Layer 3 of a small transformer language model trained on English Wikipedia (10 layers, counted from 0, width 128).
A neuron adds its activation times its output weights to the MLP's output. To switch it off is to set its activation to zero at one token and run the rest of the model.
A neuron's activation on a vector x is GELU(weights . x + bias), where the dot is the dot product.

Input weights of the MLP neurons that the questions are about. A number n stands for (n - 500) times 0.0012.
n155 (bias -0.028): 307 447 584 583 448 370 480 610 432 462 445 538 457 405 494 444 713 561 491 665 565 420 752 488 325 537 450 412 329 454 404 323 777 458 420 780 371 668 587 450 497 430 393 549 662 570 555 462 574 499 591 408 356 616 577 520 484 541 514 641 325 347 477 574 492 469 583 493 413 585 516 639 510 551 375 465 349 555 513 581 403 517 367 681 330 287 449 617 539 429 494 548 681 378 587 447 357 728 572 520 416 545 352 661 417 798 556 675 364 385 588 398 317 536 290 577 405 529 458 576 769 471 467 466 604 580 444 254
n176 (bias -0.049): 574 772 341 457 435 555 388 549 284 485 540 399 511 427 288 566 561 481 437 550 323 562 475 470 402 295 478 547 553 559 399 503 616 435 385 654 501 330 462 700 474 434 648 399 416 530 452 220 441 349 416 443 399 481 288 602 517 474 449 535 498 698 569 502 257 554 591 507 542 467 485 485 532 417 664 581 669 663 424 421 837 395 541 486 643 734 441 389 648 439 422 376 464 426 313 316 565 367 531 420 421 533 530 444 537 607 424 292 655 710 514 380 664 625 290 962 397 393 762 523 460 479 212 642 642 402 706 588
n191 (bias -0.053): 604 467 601 547 509 526 324 451 628 319 657 426 972 418 450 671 454 353 726 555 380 642 298 259 407 432 504 481 635 611 438 769 605 407 350 710 367 381 317 414 500 625 550 484 483 580 728 324 590 499 528 474 494 448 323 457 583 542 578 415 554 490 571 672 590 503 396 421 518 559 582 413 330 628 594 391 638 588 485 499 519 379 349 664 582 402 690 658 420 426 534 545 677 615 309 490 627 548 409 493 721 432 542 370 406 638 529 543 615 459 611 462 681 343 532 863 297 328 380 625 494 733 448 440 441 469 557 527
n229 (bias -0.022): 271 436 572 444 530 440 430 585 506 549 590 441 388 457 489 464 600 570 445 593 541 571 253 571 413 490 428 453 443 360 439 436 553 264 378 678 456 489 510 448 499 684 555 476 699 225 336 476 497 651 568 496 499 407 660 572 437 596 491 778 525 467 508 500 380 663 628 441 290 525 347 310 323 645 445 389 468 674 660 582 528 297 488 568 393 611 319 370 494 332 380 563 458 531 638 246 448 513 506 548 455 434 383 274 489 874 589 531 616 611 437 508 408 605 463 297 536 372 524 487 691 756 628 388 710 443 616 553
n236 (bias -0.062): 304 373 583 712 835 623 694 362 524 397 479 674 487 659 436 427 752 428 475 559 534 474 726 640 384 418 387 484 417 720 618 424 505 713 437 559 395 573 489 375 413 560 581 450 272 409 397 300 468 860 484 477 581 466 677 664 444 615 459 320 562 492 503 319 266 741 421 503 552 713 427 577 547 369 541 493 576 445 708 571 526 691 561 612 436 346 642 399 375 458 581 285 460 444 646 403 557 551 459 673 578 642 308 484 627 575 772 467 337 280 694 323 238 574 507 641 512 469 699 202 608 348 491 442 417 537 511 233
n341 (bias -0.022): 448 300 445 440 272 586 513 424 542 646 665 393 524 605 495 350 326 625 610 365 523 656 749 479 465 365 541 616 565 686 568 746 402 409 707 594 539 611 561 665 494 566 562 462 398 526 349 383 350 537 492 535 484 590 296 607 574 253 638 506 376 536 465 396 587 617 741 513 662 501 514 508 606 346 456 706 547 292 625 688 681 338 521 431 547 554 543 565 596 382 361 597 432 452 533 393 539 546 377 570 405 477 530 646 207 334 603 418 354 406 360 521 543 690 507 430 381 651 269 515 507 524 472 459 572 441 668 551
n364 (bias -0.071): 544 199 588 661 705 543 430 603 581 643 314 168 420 336 535 360 491 464 484 480 546 553 655 443 660 565 633 371 460 477 690 443 383 466 348 287 223 436 610 431 235 31 367 431 879 640 505 413 428 254 367 626 499 603 435 307 449 398 706 695 513 635 403 375 468 515 371 739 563 512 619 152 596 515 525 235 558 445 326 550 469 688 518 597 528 595 679 638 684 447 424 573 530 633 629 370 342 495 720 668 468 320 712 604 451 314 688 664 613 588 629 731 383 614 764 607 529 551 450 334 451 366 585 576 657 520 773 718
n376 (bias -0.025): 577 554 498 729 733 279 552 362 370 607 655 570 824 511 710 801 738 363 699 611 495 609 675 432 416 246 588 568 527 31 526 349 437 397 424 487 243 500 503 297 644 589 575 314 408 721 327 850 442 523 510 537 586 334 383 323 481 391 444 387 44 695 496 459 527 623 664 448 661 287 557 349 673 660 594 332 272 171 430 394 277 558 706 626 209 414 346 723 627 447 630 457 756 366 323 367 889 522 638 686 369 325 382 455 430 433 698 723 282 437 421 560 590 577 743 358 448 533 496 616 495 664 404 762 398 424 597 129

Output weights of the MLP neurons that the questions are about. A number n stands for (n - 500) times 0.00069.
n155: 384 428 443 563 397 553 245 339 531 376 400 402 322 485 315 371 518 471 385 378 462 557 390 341 613 529 415 489 705 729 691 634 279 591 387 241 583 613 683 493 459 516 496 568 370 471 475 570 640 316 470 508 367 258 647 579 675 614 588 451 457 551 425 414 571 419 430 685 482 508 573 338 431 602 514 728 586 474 415 604 448 658 767 487 440 507 661 410 574 430 293 490 680 292 598 407 492 464 398 563 576 596 378 544 804 561 440 339 479 395 463 668 642 535 600 784 556 687 490 646 162 468 333 354 622 465 530 675
n176: 593 214 502 572 470 577 431 329 606 663 266 419 458 793 548 535 441 461 445 457 400 517 498 460 553 658 388 449 694 671 557 688 654 350 405 539 484 432 350 424 302 741 664 695 255 539 694 661 521 493 166 434 594 466 533 461 419 715 345 625 626 448 376 440 613 512 368 551 739 442 405 340 514 497 586 540 712 417 718 404 372 468 372 430 394 566 442 598 736 461 468 599 680 343 487 712 709 403 464 497 350 497 400 442 581 360 487 425 374 517 522 691 433 465 539 484 518 503 572 624 492 361 668 514 401 483 439 555
n191: 638 255 495 628 666 443 498 485 562 503 272 305 406 396 364 408 666 541 399 488 538 453 497 272 392 374 348 479 359 283 638 402 264 742 475 466 378 662 347 499 527 657 694 603 574 366 491 649 461 609 554 684 527 566 567 588 593 676 546 591 518 632 562 553 393 460 525 395 455 752 426 481 649 546 279 680 613 470 426 437 657 603 503 281 432 544 596 422 885 266 353 409 592 586 596 576 618 578 483 613 548 621 549 362 354 358 498 375 591 525 498 549 400 615 532 485 656 666 534 582 506 443 630 339 385 472 620 717
n229: 758 777 392 729 425 625 593 425 109 673 563 571 279 372 643 461 435 546 624 465 470 502 669 574 325 475 683 435 559 357 494 399 705 439 550 285 495 433 387 579 625 573 509 580 530 392 387 319 483 426 544 528 801 502 466 262 392 605 646 634 503 692 634 378 487 613 697 394 620 559 709 629 496 617 357 521 472 639 554 430 519 542 598 308 467 497 456 504 189 334 620 600 305 454 436 575 605 679 334 569 596 464 312 400 552 698 569 763 472 562 415 348 561 363 543 408 521 465 561 485 437 552 681 534 354 385 552 792
n236: 482 461 434 325 228 421 455 617 316 698 353 292 337 553 283 306 496 483 565 644 529 625 542 223 334 634 494 620 625 509 741 394 561 375 573 572 393 411 687 486 467 630 527 639 507 412 523 483 445 519 462 329 521 404 683 211 792 491 556 446 467 254 425 541 558 544 437 639 337 521 397 332 456 535 656 544 552 447 435 356 618 454 626 454 368 521 651 499 701 334 370 359 476 605 421 452 368 498 587 281 498 436 613 586 504 541 163 751 669 467 695 508 543 669 424 421 632 557 623 698 363 494 443 504 587 390 478 568
n341: 617 488 453 513 441 512 485 507 371 441 436 332 605 563 649 481 344 626 621 414 465 452 409 503 651 680 551 454 561 562 554 481 770 794 397 367 622 525 394 876 501 669 499 690 331 457 507 663 600 603 391 499 752 279 590 480 650 559 739 465 609 448 389 465 708 416 504 436 543 505 431 430 486 620 455 633 442 671 517 487 379 692 511 581 420 544 567 375 479 507 589 259 551 407 458 423 247 334 735 446 483 524 554 399 424 579 363 524 517 654 479 412 490 398 717 515 447 487 472 569 468 237 558 469 354 472 288 506
n364: 498 427 518 613 543 618 632 607 617 465 547 681 416 543 349 272 414 739 636 471 303 143 409 594 585 519 415 509 469 509 447 581 315 585 493 430 340 507 472 789 555 184 597 813 333 530 465 141 581 585 406 573 458 508 349 580 419 499 552 561 758 564 442 695 553 510 546 230 352 441 470 661 494 585 678 383 356 697 560 295 241 452 368 409 375 502 679 396 554 447 583 685 296 464 459 380 539 633 516 356 551 483 507 455 435 448 291 315 473 416 348 681 456 570 707 470 595 654 231 530 827 142 417 440 460 388 581 536
n376: 489 370 668 669 748 338 472 163 683 447 519 387 592 22 565 512 458 509 587 622 554 500 732 421 410 509 228 167 548 427 516 741 473 330 704 437 302 407 303 189 594 249 493 278 441 579 648 695 538 334 660 625 767 571 313 643 622 363 432 473 668 698 600 593 278 329 783 826 576 680 649 230 568 672 596 440 305 625 600 483 325 507 707 432 397 671 386 349 305 645 651 697 770 293 580 346 695 519 756 565 527 319 503 505 415 402 526 649 349 801 349 769 514 739 343 462 738 504 199 759 615 456 512 522 398 241 546 276

Each question names a token from some text and the token that comes next. It shows the vector x that enters the MLP there. A number n stands for (n - 500) times 0.0095.

Then comes g, the gradient of the next token's log-probability with respect to the MLP's output, scaled to length 1. A neuron's effect is roughly proportional to its activation times (output weights . g). A number n stands for (n - 500) times 0.00077.

"uc", then "es"
x: 648 528 614 296 668 290 401 672 693 389 524 623 326 684 370 431 564 348 574 591 584 377 673 423 504 666 497 461 471 568 324 307 557 451 303 429 454 637 351 514 387 461 424 448 468 357 349 547 457 249 400 504 494 634 701 442 624 653 439 566 679 368 510 402 458 572 278 483 519 562 346 527 624 748 607 468 654 467 395 580 648 566 501 581 616 460 348 514 596 749 530 511 506 628 333 351 495 471 569 509 522 622 462 532 652 479 625 579 746 473 231 421 521 520 541 351 532 528 372 681 454 530 631 511 504 516 538 692
g: 657 431 607 646 397 667 537 464 731 615 436 435 478 306 315 500 586 779 669 380 521 417 298 577 676 535 524 301 473 486 604 449 453 585 542 403 493 502 554 549 571 352 553 652 466 412 301 529 293 771 567 535 402 545 424 435 400 442 383 502 531 452 645 484 285 680 504 406 329 470 412 656 448 502 587 447 500 410 475 344 504 471 616 543 631 564 451 496 669 567 559 497 626 366 429 671 307 505 458 619 558 398 439 621 507 366 345 551 423 575 278 424 270 497 622 635 722 646 286 318 605 480 488 591 537 468 704 417
Switching off which neuron hurts the next token most? n364

",", then " who"
x: 564 527 550 342 428 331 430 461 655 518 461 833 503 648 404 311 503 450 580 513 673 353 649 344 337 552 593 550 459 661 321 347 557 555 304 378 591 688 251 465 416 443 474 423 472 372 392 488 621 436 443 577 573 556 584 488 573 555 428 514 675 437 539 368 450 395 325 310 444 587 503 629 793 612 539 509 553 445 635 651 656 483 536 514 590 559 401 568 551 756 611 536 571 531 297 365 395 463 687 537 537 619 384 666 630 378 517 595 504 229 319 547 564 648 462 324 470 556 362 583 395 470 639 456 541 497 510 596
g: 663 373 468 568 280 581 697 183 633 613 417 581 619 525 529 493 433 515 525 389 442 519 591 307 389 681 280 386 496 581 455 446 383 517 802 569 674 635 575 441 612 359 528 480 356 531 532 536 693 388 553 390 623 498 267 500 338 662 565 519 680 480 555 429 418 465 612 529 605 534 456 431 551 321 461 426 418 368 409 472 362 670 530 520 409 439 718 554 554 555 714 470 457 458 331 458 620 549 629 533 506 530 382 355 394 371 685 671 457 551 479 420 449 406 391 480 475 160 504 402 779 539 593 594 561 571 462 499
Which neuron, switched off, raises the next token's probability most? n236

" of", then " members"
x: 548 546 584 384 512 409 361 527 727 556 686 907 551 483 398 423 596 429 527 532 747 330 561 369 426 494 598 552 492 665 360 360 542 531 309 433 428 554 249 395 507 485 437 492 427 454 533 652 535 420 415 550 488 570 724 494 531 613 388 444 633 420 523 443 353 477 196 183 429 612 495 668 715 604 558 529 571 425 446 509 672 484 464 556 699 628 362 547 523 616 672 593 604 681 247 370 500 486 566 497 536 607 401 596 530 345 564 440 496 422 312 471 527 594 575 371 525 428 333 553 389 528 591 463 517 501 558 643
g: 655 284 405 431 348 566 629 470 495 484 539 351 575 612 424 466 494 453 586 693 365 713 541 491 517 430 493 397 579 690 405 331 482 418 370 462 700 490 324 453 575 385 422 429 478 612 615 366 394 545 372 656 411 446 440 311 568 657 534 421 583 484 567 338 516 610 593 599 463 488 807 619 433 412 635 563 614 534 474 410 523 560 728 406 350 579 331 473 492 621 557 645 314 529 311 773 708 320 388 418 354 396 583 501 509 488 312 622 427 663 396 276 575 407 642 287 649 512 546 687 509 469 614 533 512 488 441 582
Which neuron, switched off, raises the next token's probability most? n191

" Southern", then " #"
x: 544 648 593 331 383 349 393 454 719 542 509 651 619 766 398 311 449 483 466 637 632 476 626 337 476 556 506 538 438 726 311 493 539 506 316 435 606 686 113 414 371 463 481 298 350 434 443 564 565 490 484 573 568 499 656 549 587 545 449 540 760 423 466 488 428 436 248 453 376 635 443 597 686 581 573 515 636 376 470 588 726 459 603 404 564 519 371 506 555 532 636 680 537 475 303 422 472 410 657 617 479 533 464 691 532 215 573 511 458 448 302 479 502 557 561 289 507 494 352 560 538 583 560 465 561 465 502 735
g: 539 620 723 359 362 653 317 343 272 551 417 388 591 491 509 728 502 538 449 639 448 616 482 405 504 459 616 500 528 488 525 605 695 388 438 430 525 218 439 517 556 456 625 531 348 523 702 458 710 721 699 556 623 511 456 402 435 465 421 553 459 538 466 649 584 693 600 483 533 542 572 578 345 386 340 360 302 526 628 433 403 540 318 630 471 587 310 601 341 366 706 430 424 579 425 426 365 465 525 699 555 340 424 459 433 510 759 375 253 645 552 608 531 556 363 509 530 520 470 706 416 458 393 422 536 627 503 349
Switching off which neuron hurts the next token most? n341

"F", then "#"
x: 646 632 555 233 477 410 358 520 722 458 528 528 520 647 385 370 598 425 629 590 567 346 499 308 419 541 546 533 445 744 346 389 580 343 294 432 638 574 338 519 444 371 611 221 468 480 515 657 605 382 339 514 679 407 657 423 480 530 543 381 627 459 516 427 337 571 255 241 405 549 580 674 636 669 667 630 543 474 525 637 680 410 421 446 723 683 325 523 590 740 605 498 611 464 313 393 528 540 509 590 432 602 449 624 603 404 501 472 519 404 382 433 641 576 570 450 401 611 393 683 408 508 549 429 562 478 478 741
g: 435 286 678 475 519 534 706 489 306 517 614 239 528 590 623 435 403 428 579 477 382 521 466 535 458 677 488 264 662 389 467 413 499 251 549 549 466 489 623 341 665 540 599 453 336 521 392 375 481 502 305 539 449 503 592 429 462 577 387 733 446 582 705 630 700 685 497 488 531 493 390 618 548 464 356 367 618 504 557 803 424 545 543 574 552 392 702 491 570 740 411 514 377 558 570 514 597 626 651 531 481 349 403 460 356 495 582 499 255 665 453 553 493 498 388 471 768 356 382 504 521 558 543 415 323 484 394 300
Switching off which neuron hurts the next token most? n176

"'", then " good"
x: 474 630 474 359 533 370 411 485 683 585 619 680 500 565 424 397 441 356 445 549 724 412 557 311 486 528 504 473 426 546 366 372 626 504 279 530 473 639 188 519 538 450 497 426 476 491 476 430 535 319 375 511 466 455 654 487 503 617 419 478 610 386 611 492 313 524 306 319 385 586 511 670 669 590 556 597 550 449 422 599 651 381 382 531 613 655 321 559 543 709 635 517 584 540 265 337 485 519 666 664 501 617 445 657 607 507 429 595 551 257 434 465 576 633 517 405 587 452 383 719 516 501 677 510 599 454 510 773
g: 563 102 591 571 470 356 323 601 598 550 513 580 527 459 484 470 560 437 462 479 494 628 486 532 559 497 436 432 492 455 708 549 527 435 457 271 471 706 659 569 493 372 434 689 453 785 599 398 453 520 389 452 544 605 682 591 541 293 529 178 497 522 451 622 658 506 397 405 559 619 366 516 503 543 469 485 496 566 331 585 563 492 458 558 555 588 401 478 521 664 663 634 522 549 395 343 720 779 583 495 356 485 459 287 709 538 417 581 437 562 636 514 360 428 485 423 279 623 407 354 425 609 225 352 523 395 555 456
Switching off which neuron hurts the next token most? n155

"pr", then "ice"
x: 737 567 522 424 620 264 275 538 634 379 547 567 370 543 384 487 632 379 602 676 550 483 630 474 538 663 508 468 448 719 371 389 534 360 291 410 506 573 392 338 496 491 447 457 463 456 416 591 501 353 414 545 498 501 674 394 710 610 534 437 670 439 488 551 364 544 208 443 404 640 457 681 727 565 616 565 639 543 403 639 637 498 484 566 631 614 323 554 546 538 666 566 521 430 268 351 443 484 622 523 513 611 399 495 629 411 525 628 610 300 247 519 579 497 655 367 376 535 363 484 381 606 694 413 489 548 456 731
g: 635 530 415 531 554 195 447 614 624 435 605 480 512 414 637 276 485 708 490 458 445 663 454 574 235 422 507 557 546 519 356 643 455 344 470 598 523 639 646 356 212 351 875 628 576 658 447 311 321 350 376 539 518 452 421 543 530 535 723 335 509 439 398 647 631 426 440 500 771 591 371 581 419 558 537 441 375 655 483 529 668 395 630 414 652 494 472 602 360 533 579 350 604 469 555 504 378 527 557 695 578 648 585 507 401 551 483 494 414 384 338 555 464 529 551 368 556 466 520 527 497 398 448 328 431 468 427 645
Switching off which neuron hurts the next token most? n364

"ars", then " up"
x: 566 606 591 231 493 336 523 463 716 447 642 631 491 592 323 321 424 462 474 581 572 375 547 320 502 638 658 524 430 704 301 567 717 418 283 452 591 599 286 492 346 380 555 348 461 506 360 628 475 357 382 554 522 598 687 348 702 656 399 361 644 484 540 317 514 559 300 417 485 554 424 553 665 534 657 527 550 436 464 653 678 595 462 461 656 522 396 464 422 743 678 572 563 542 373 380 468 433 690 556 483 502 422 632 530 460 369 551 628 285 319 534 634 550 431 353 574 531 460 595 406 490 471 593 612 522 513 759
g: 463 582 323 451 539 513 585 514 719 341 552 776 565 366 482 339 423 498 536 528 595 418 286 727 239 539 579 615 437 565 509 447 594 551 700 639 333 496 383 577 393 517 492 408 480 437 624 535 529 438 623 331 368 495 451 529 519 447 540 533 694 793 520 505 656 573 353 363 308 323 430 726 710 510 548 521 372 509 503 496 359 337 475 491 490 440 596 451 530 522 585 423 283 781 419 668 493 538 364 651 619 461 478 502 581 387 569 519 349 350 508 416 531 509 451 761 464 552 299 480 702 332 351 513 551 426 573 447
Which neuron, switched off, raises the next token's probability most? n176

"sh", then "ly"
x: 593 623 514 400 497 228 433 346 801 470 645 729 520 461 389 366 506 386 507 604 696 290 648 402 441 586 595 614 377 727 337 405 612 441 299 530 450 542 357 571 377 435 488 276 445 481 429 530 517 430 488 575 497 654 671 382 546 520 499 507 689 437 597 292 469 692 189 403 391 659 341 715 590 706 537 531 624 450 565 649 651 471 481 454 494 575 317 617 497 707 625 621 484 560 340 477 446 386 547 497 524 550 394 579 585 349 532 551 519 385 346 465 444 545 653 346 543 528 427 518 364 589 540 564 483 451 482 703
g: 594 640 511 518 459 311 345 377 422 341 443 624 535 816 569 487 412 344 525 465 301 423 631 627 591 392 487 468 640 562 545 574 299 517 518 338 277 449 376 330 583 383 394 500 590 322 481 426 501 655 556 557 564 269 521 409 483 454 616 485 452 433 374 606 575 436 416 796 354 447 577 512 494 625 567 383 608 653 605 451 568 579 365 567 552 514 519 443 442 425 705 658 599 377 512 461 590 795 454 592 666 491 374 440 728 366 410 419 503 478 402 512 435 407 315 661 478 321 615 447 579 495 585 565 667 646 349 733
Which neuron, switched off, raises the next token's probability most? n236

"|", then " Im"
x: 577 555 605 329 458 402 401 502 772 528 524 621 585 539 397 459 619 371 589 533 743 429 625 337 439 644 648 483 463 622 277 244 489 408 317 343 445 569 219 433 489 370 454 368 410 575 349 610 528 409 502 592 558 463 654 564 535 531 455 522 642 457 446 448 381 513 246 473 410 614 463 681 699 669 571 489 527 425 639 547 635 508 526 459 686 572 392 576 431 617 696 590 514 512 192 337 407 501 755 601 555 521 467 687 576 260 513 546 452 350 298 585 598 626 524 324 519 531 413 674 483 529 572 534 549 520 429 544
g: 314 613 584 476 551 477 377 402 249 430 555 280 331 423 612 704 567 596 571 449 457 381 409 421 592 330 383 299 555 702 513 639 336 719 286 345 368 509 584 602 480 287 565 504 524 552 643 543 723 466 563 592 421 377 606 431 567 465 520 632 348 204 482 577 542 424 682 416 425 565 671 507 364 427 412 670 570 451 639 559 580 527 484 544 539 603 437 502 349 670 475 344 661 348 562 546 565 388 604 740 318 462 576 538 466 479 526 453 483 363 546 664 511 532 600 362 691 489 629 598 449 320 560 645 594 472 439 386
Switching off which neuron hurts the next token most? n376

"d", then " that"
x: 581 576 539 430 426 233 494 429 774 542 592 753 509 500 382 398 525 393 501 546 658 385 551 368 353 514 708 632 530 639 328 454 649 493 263 456 600 534 368 386 401 444 491 383 465 536 467 579 471 299 478 526 518 487 632 500 608 525 522 494 705 420 459 438 332 539 210 318 331 565 398 724 721 614 610 546 500 447 464 518 646 488 378 655 640 615 327 576 411 613 610 577 532 620 331 421 358 625 571 610 560 425 426 594 588 409 465 617 569 320 430 404 572 587 583 367 524 512 472 481 422 615 529 546 615 666 407 706
g: 598 615 608 440 493 486 337 492 449 465 585 568 347 338 687 514 472 646 340 403 528 458 451 544 459 518 751 625 221 741 390 662 516 382 711 557 441 405 392 593 534 644 627 456 403 253 453 509 647 275 529 390 417 465 488 606 578 372 437 543 552 738 560 322 455 545 540 447 444 436 505 454 605 637 595 428 574 560 543 521 497 498 570 380 554 324 621 502 549 416 715 580 484 588 453 427 634 551 530 407 399 561 495 582 562 675 585 432 328 182 319 486 437 514 409 631 686 280 429 642 724 376 302 555 457 325 443 591
Which neuron, switched off, raises the next token's probability most? n191

" Hu", then "ell"
x: 550 690 511 271 432 294 526 570 701 553 607 511 383 724 475 420 468 405 654 583 623 362 541 335 488 542 588 560 388 537 356 413 463 443 303 486 574 542 266 389 488 439 440 210 439 347 365 507 583 460 334 567 643 464 856 492 645 612 498 561 713 417 430 492 306 504 360 337 362 504 552 636 649 632 499 506 456 482 556 708 586 498 510 396 678 652 329 576 477 671 590 571 536 625 300 373 542 525 579 704 564 499 343 662 498 426 478 542 646 290 331 549 553 650 471 266 537 488 487 514 458 604 680 445 568 520 453 739
g: 468 184 418 659 464 343 400 597 391 363 506 602 463 424 589 602 437 543 408 530 363 648 485 409 343 545 594 493 553 498 585 353 747 299 456 454 616 385 514 558 525 408 662 390 641 620 432 578 387 522 325 687 584 560 542 619 392 483 415 356 529 359 428 467 496 594 207 524 477 445 464 485 323 702 452 564 559 613 491 687 553 597 593 706 497 467 625 330 387 445 578 780 423 401 509 641 597 766 412 394 346 746 538 643 299 503 691 508 413 569 439 486 442 388 534 501 523 649 635 406 474 367 444 492 432 348 574 628
Switching off which neuron hurts the next token most? n229

"ress", then "ed"
x: 533 599 551 346 616 282 376 430 698 448 735 784 455 661 367 377 527 413 432 590 625 316 579 436 429 708 477 570 358 609 393 192 671 458 319 489 558 565 335 503 400 415 420 414 429 487 279 567 464 382 465 574 530 677 801 541 565 617 431 423 682 448 504 368 606 606 251 394 497 616 395 737 704 579 548 479 598 355 511 554 624 554 561 485 619 588 307 526 507 710 613 571 512 568 334 429 562 372 541 620 535 555 344 579 603 322 457 596 633 339 324 422 501 620 482 417 526 566 396 549 405 569 535 490 533 449 433 674
g: 390 558 540 551 713 362 429 656 522 319 599 360 423 640 518 666 592 446 414 589 337 542 709 495 568 545 464 448 450 537 591 432 368 362 472 609 482 416 588 511 375 647 502 426 464 444 523 492 444 491 413 622 502 607 690 408 645 385 589 536 344 365 558 438 318 602 664 483 734 313 653 672 333 490 339 577 602 466 690 657 511 450 543 522 352 349 441 638 501 621 425 534 379 434 381 318 639 707 625 454 643 476 320 413 305 530 290 476 579 354 507 642 501 480 513 303 339 507 676 414 256 596 436 551 770 538 451 594
Switching off which neuron hurts the next token most? n236

"id", then "den"
x: 575 463 554 327 548 252 470 389 835 518 721 761 497 582 374 338 618 456 481 601 550 341 556 368 515 503 656 530 481 575 312 346 574 495 286 511 485 519 378 384 293 441 413 346 383 585 450 544 491 357 447 549 493 504 623 416 493 573 459 430 658 458 441 413 382 442 175 381 413 568 428 732 767 619 581 512 590 449 550 660 569 501 415 575 667 668 386 573 453 727 677 536 493 633 316 429 561 544 538 713 566 407 333 521 681 328 506 511 593 315 345 474 547 623 506 442 534 468 455 502 476 590 606 572 537 753 465 695
g: 276 350 410 619 578 366 723 508 539 508 338 357 554 548 528 597 540 363 524 440 325 565 690 329 378 476 635 427 751 565 697 409 350 591 334 491 553 458 551 361 686 594 437 628 538 805 554 508 580 679 557 636 567 421 637 474 448 538 463 557 314 165 511 561 430 390 564 491 506 572 493 453 257 433 427 456 547 491 471 623 325 338 640 705 416 618 409 416 568 475 458 531 563 374 459 484 617 423 570 534 493 297 592 412 520 587 412 546 555 468 459 640 581 676 654 331 336 413 434 377 369 754 619 449 541 573 466 461
Switching off which neuron hurts the next token most? n236

"per", then " Co"
x: 639 618 559 388 456 308 465 456 718 391 529 736 452 742 310 336 509 476 500 623 558 453 573 282 534 615 526 602 445 751 458 438 489 446 302 429 569 649 231 521 444 433 552 313 403 471 430 448 638 345 516 594 427 504 398 359 599 536 417 451 573 401 531 370 409 593 278 440 461 630 499 621 613 594 571 407 599 457 532 683 741 531 473 405 556 671 420 494 389 713 640 598 642 536 245 426 502 541 481 442 457 564 472 503 540 328 535 574 511 473 339 439 648 574 618 404 503 526 304 699 388 547 535 617 640 523 393 770
g: 385 252 546 415 577 524 573 445 376 559 298 625 509 678 504 211 491 645 405 550 657 376 407 578 468 382 756 512 621 324 464 453 636 546 808 445 420 531 356 561 380 553 387 388 619 607 546 663 465 534 381 514 536 471 455 789 622 502 450 494 447 344 307 275 609 453 701 550 550 571 485 482 627 414 500 417 530 441 507 483 498 288 468 689 721 442 551 508 522 486 526 553 615 342 433 404 441 457 593 470 573 365 629 586 589 550 538 500 445 317 380 589 413 367 452 745 588 563 600 389 661 476 363 514 345 741 425 376
Which neuron, switched off, raises the next token's probability most? n191

" and", then " a"
x: 605 558 565 320 489 373 453 514 706 525 543 835 478 504 394 325 564 410 546 536 718 324 590 396 511 525 562 579 478 622 290 423 501 463 291 499 568 568 184 500 426 436 484 397 421 307 425 485 528 408 357 526 587 466 682 468 600 619 363 523 591 385 536 429 359 477 266 301 542 621 445 594 831 682 553 437 590 483 623 541 656 440 430 591 654 652 403 571 567 648 590 540 597 594 358 345 375 422 622 586 549 574 479 633 546 439 543 512 462 256 357 488 519 640 524 366 507 600 380 578 440 498 594 505 568 550 547 601
g: 425 379 536 434 595 596 514 556 500 474 596 763 528 599 471 428 542 646 341 354 626 316 507 550 477 623 374 481 566 394 372 641 613 412 749 458 582 511 399 599 468 576 480 745 431 603 508 685 559 492 428 386 605 433 309 629 498 592 352 560 451 580 636 581 224 549 320 494 558 649 349 412 531 505 452 364 441 260 148 319 467 506 441 425 477 620 526 410 434 366 500 615 489 525 554 542 442 646 503 499 614 691 343 414 609 623 453 492 427 676 435 223 609 636 506 556 488 546 655 209 547 455 435 554 568 376 703 484
Which neuron, switched off, raises the next token's probability most? n236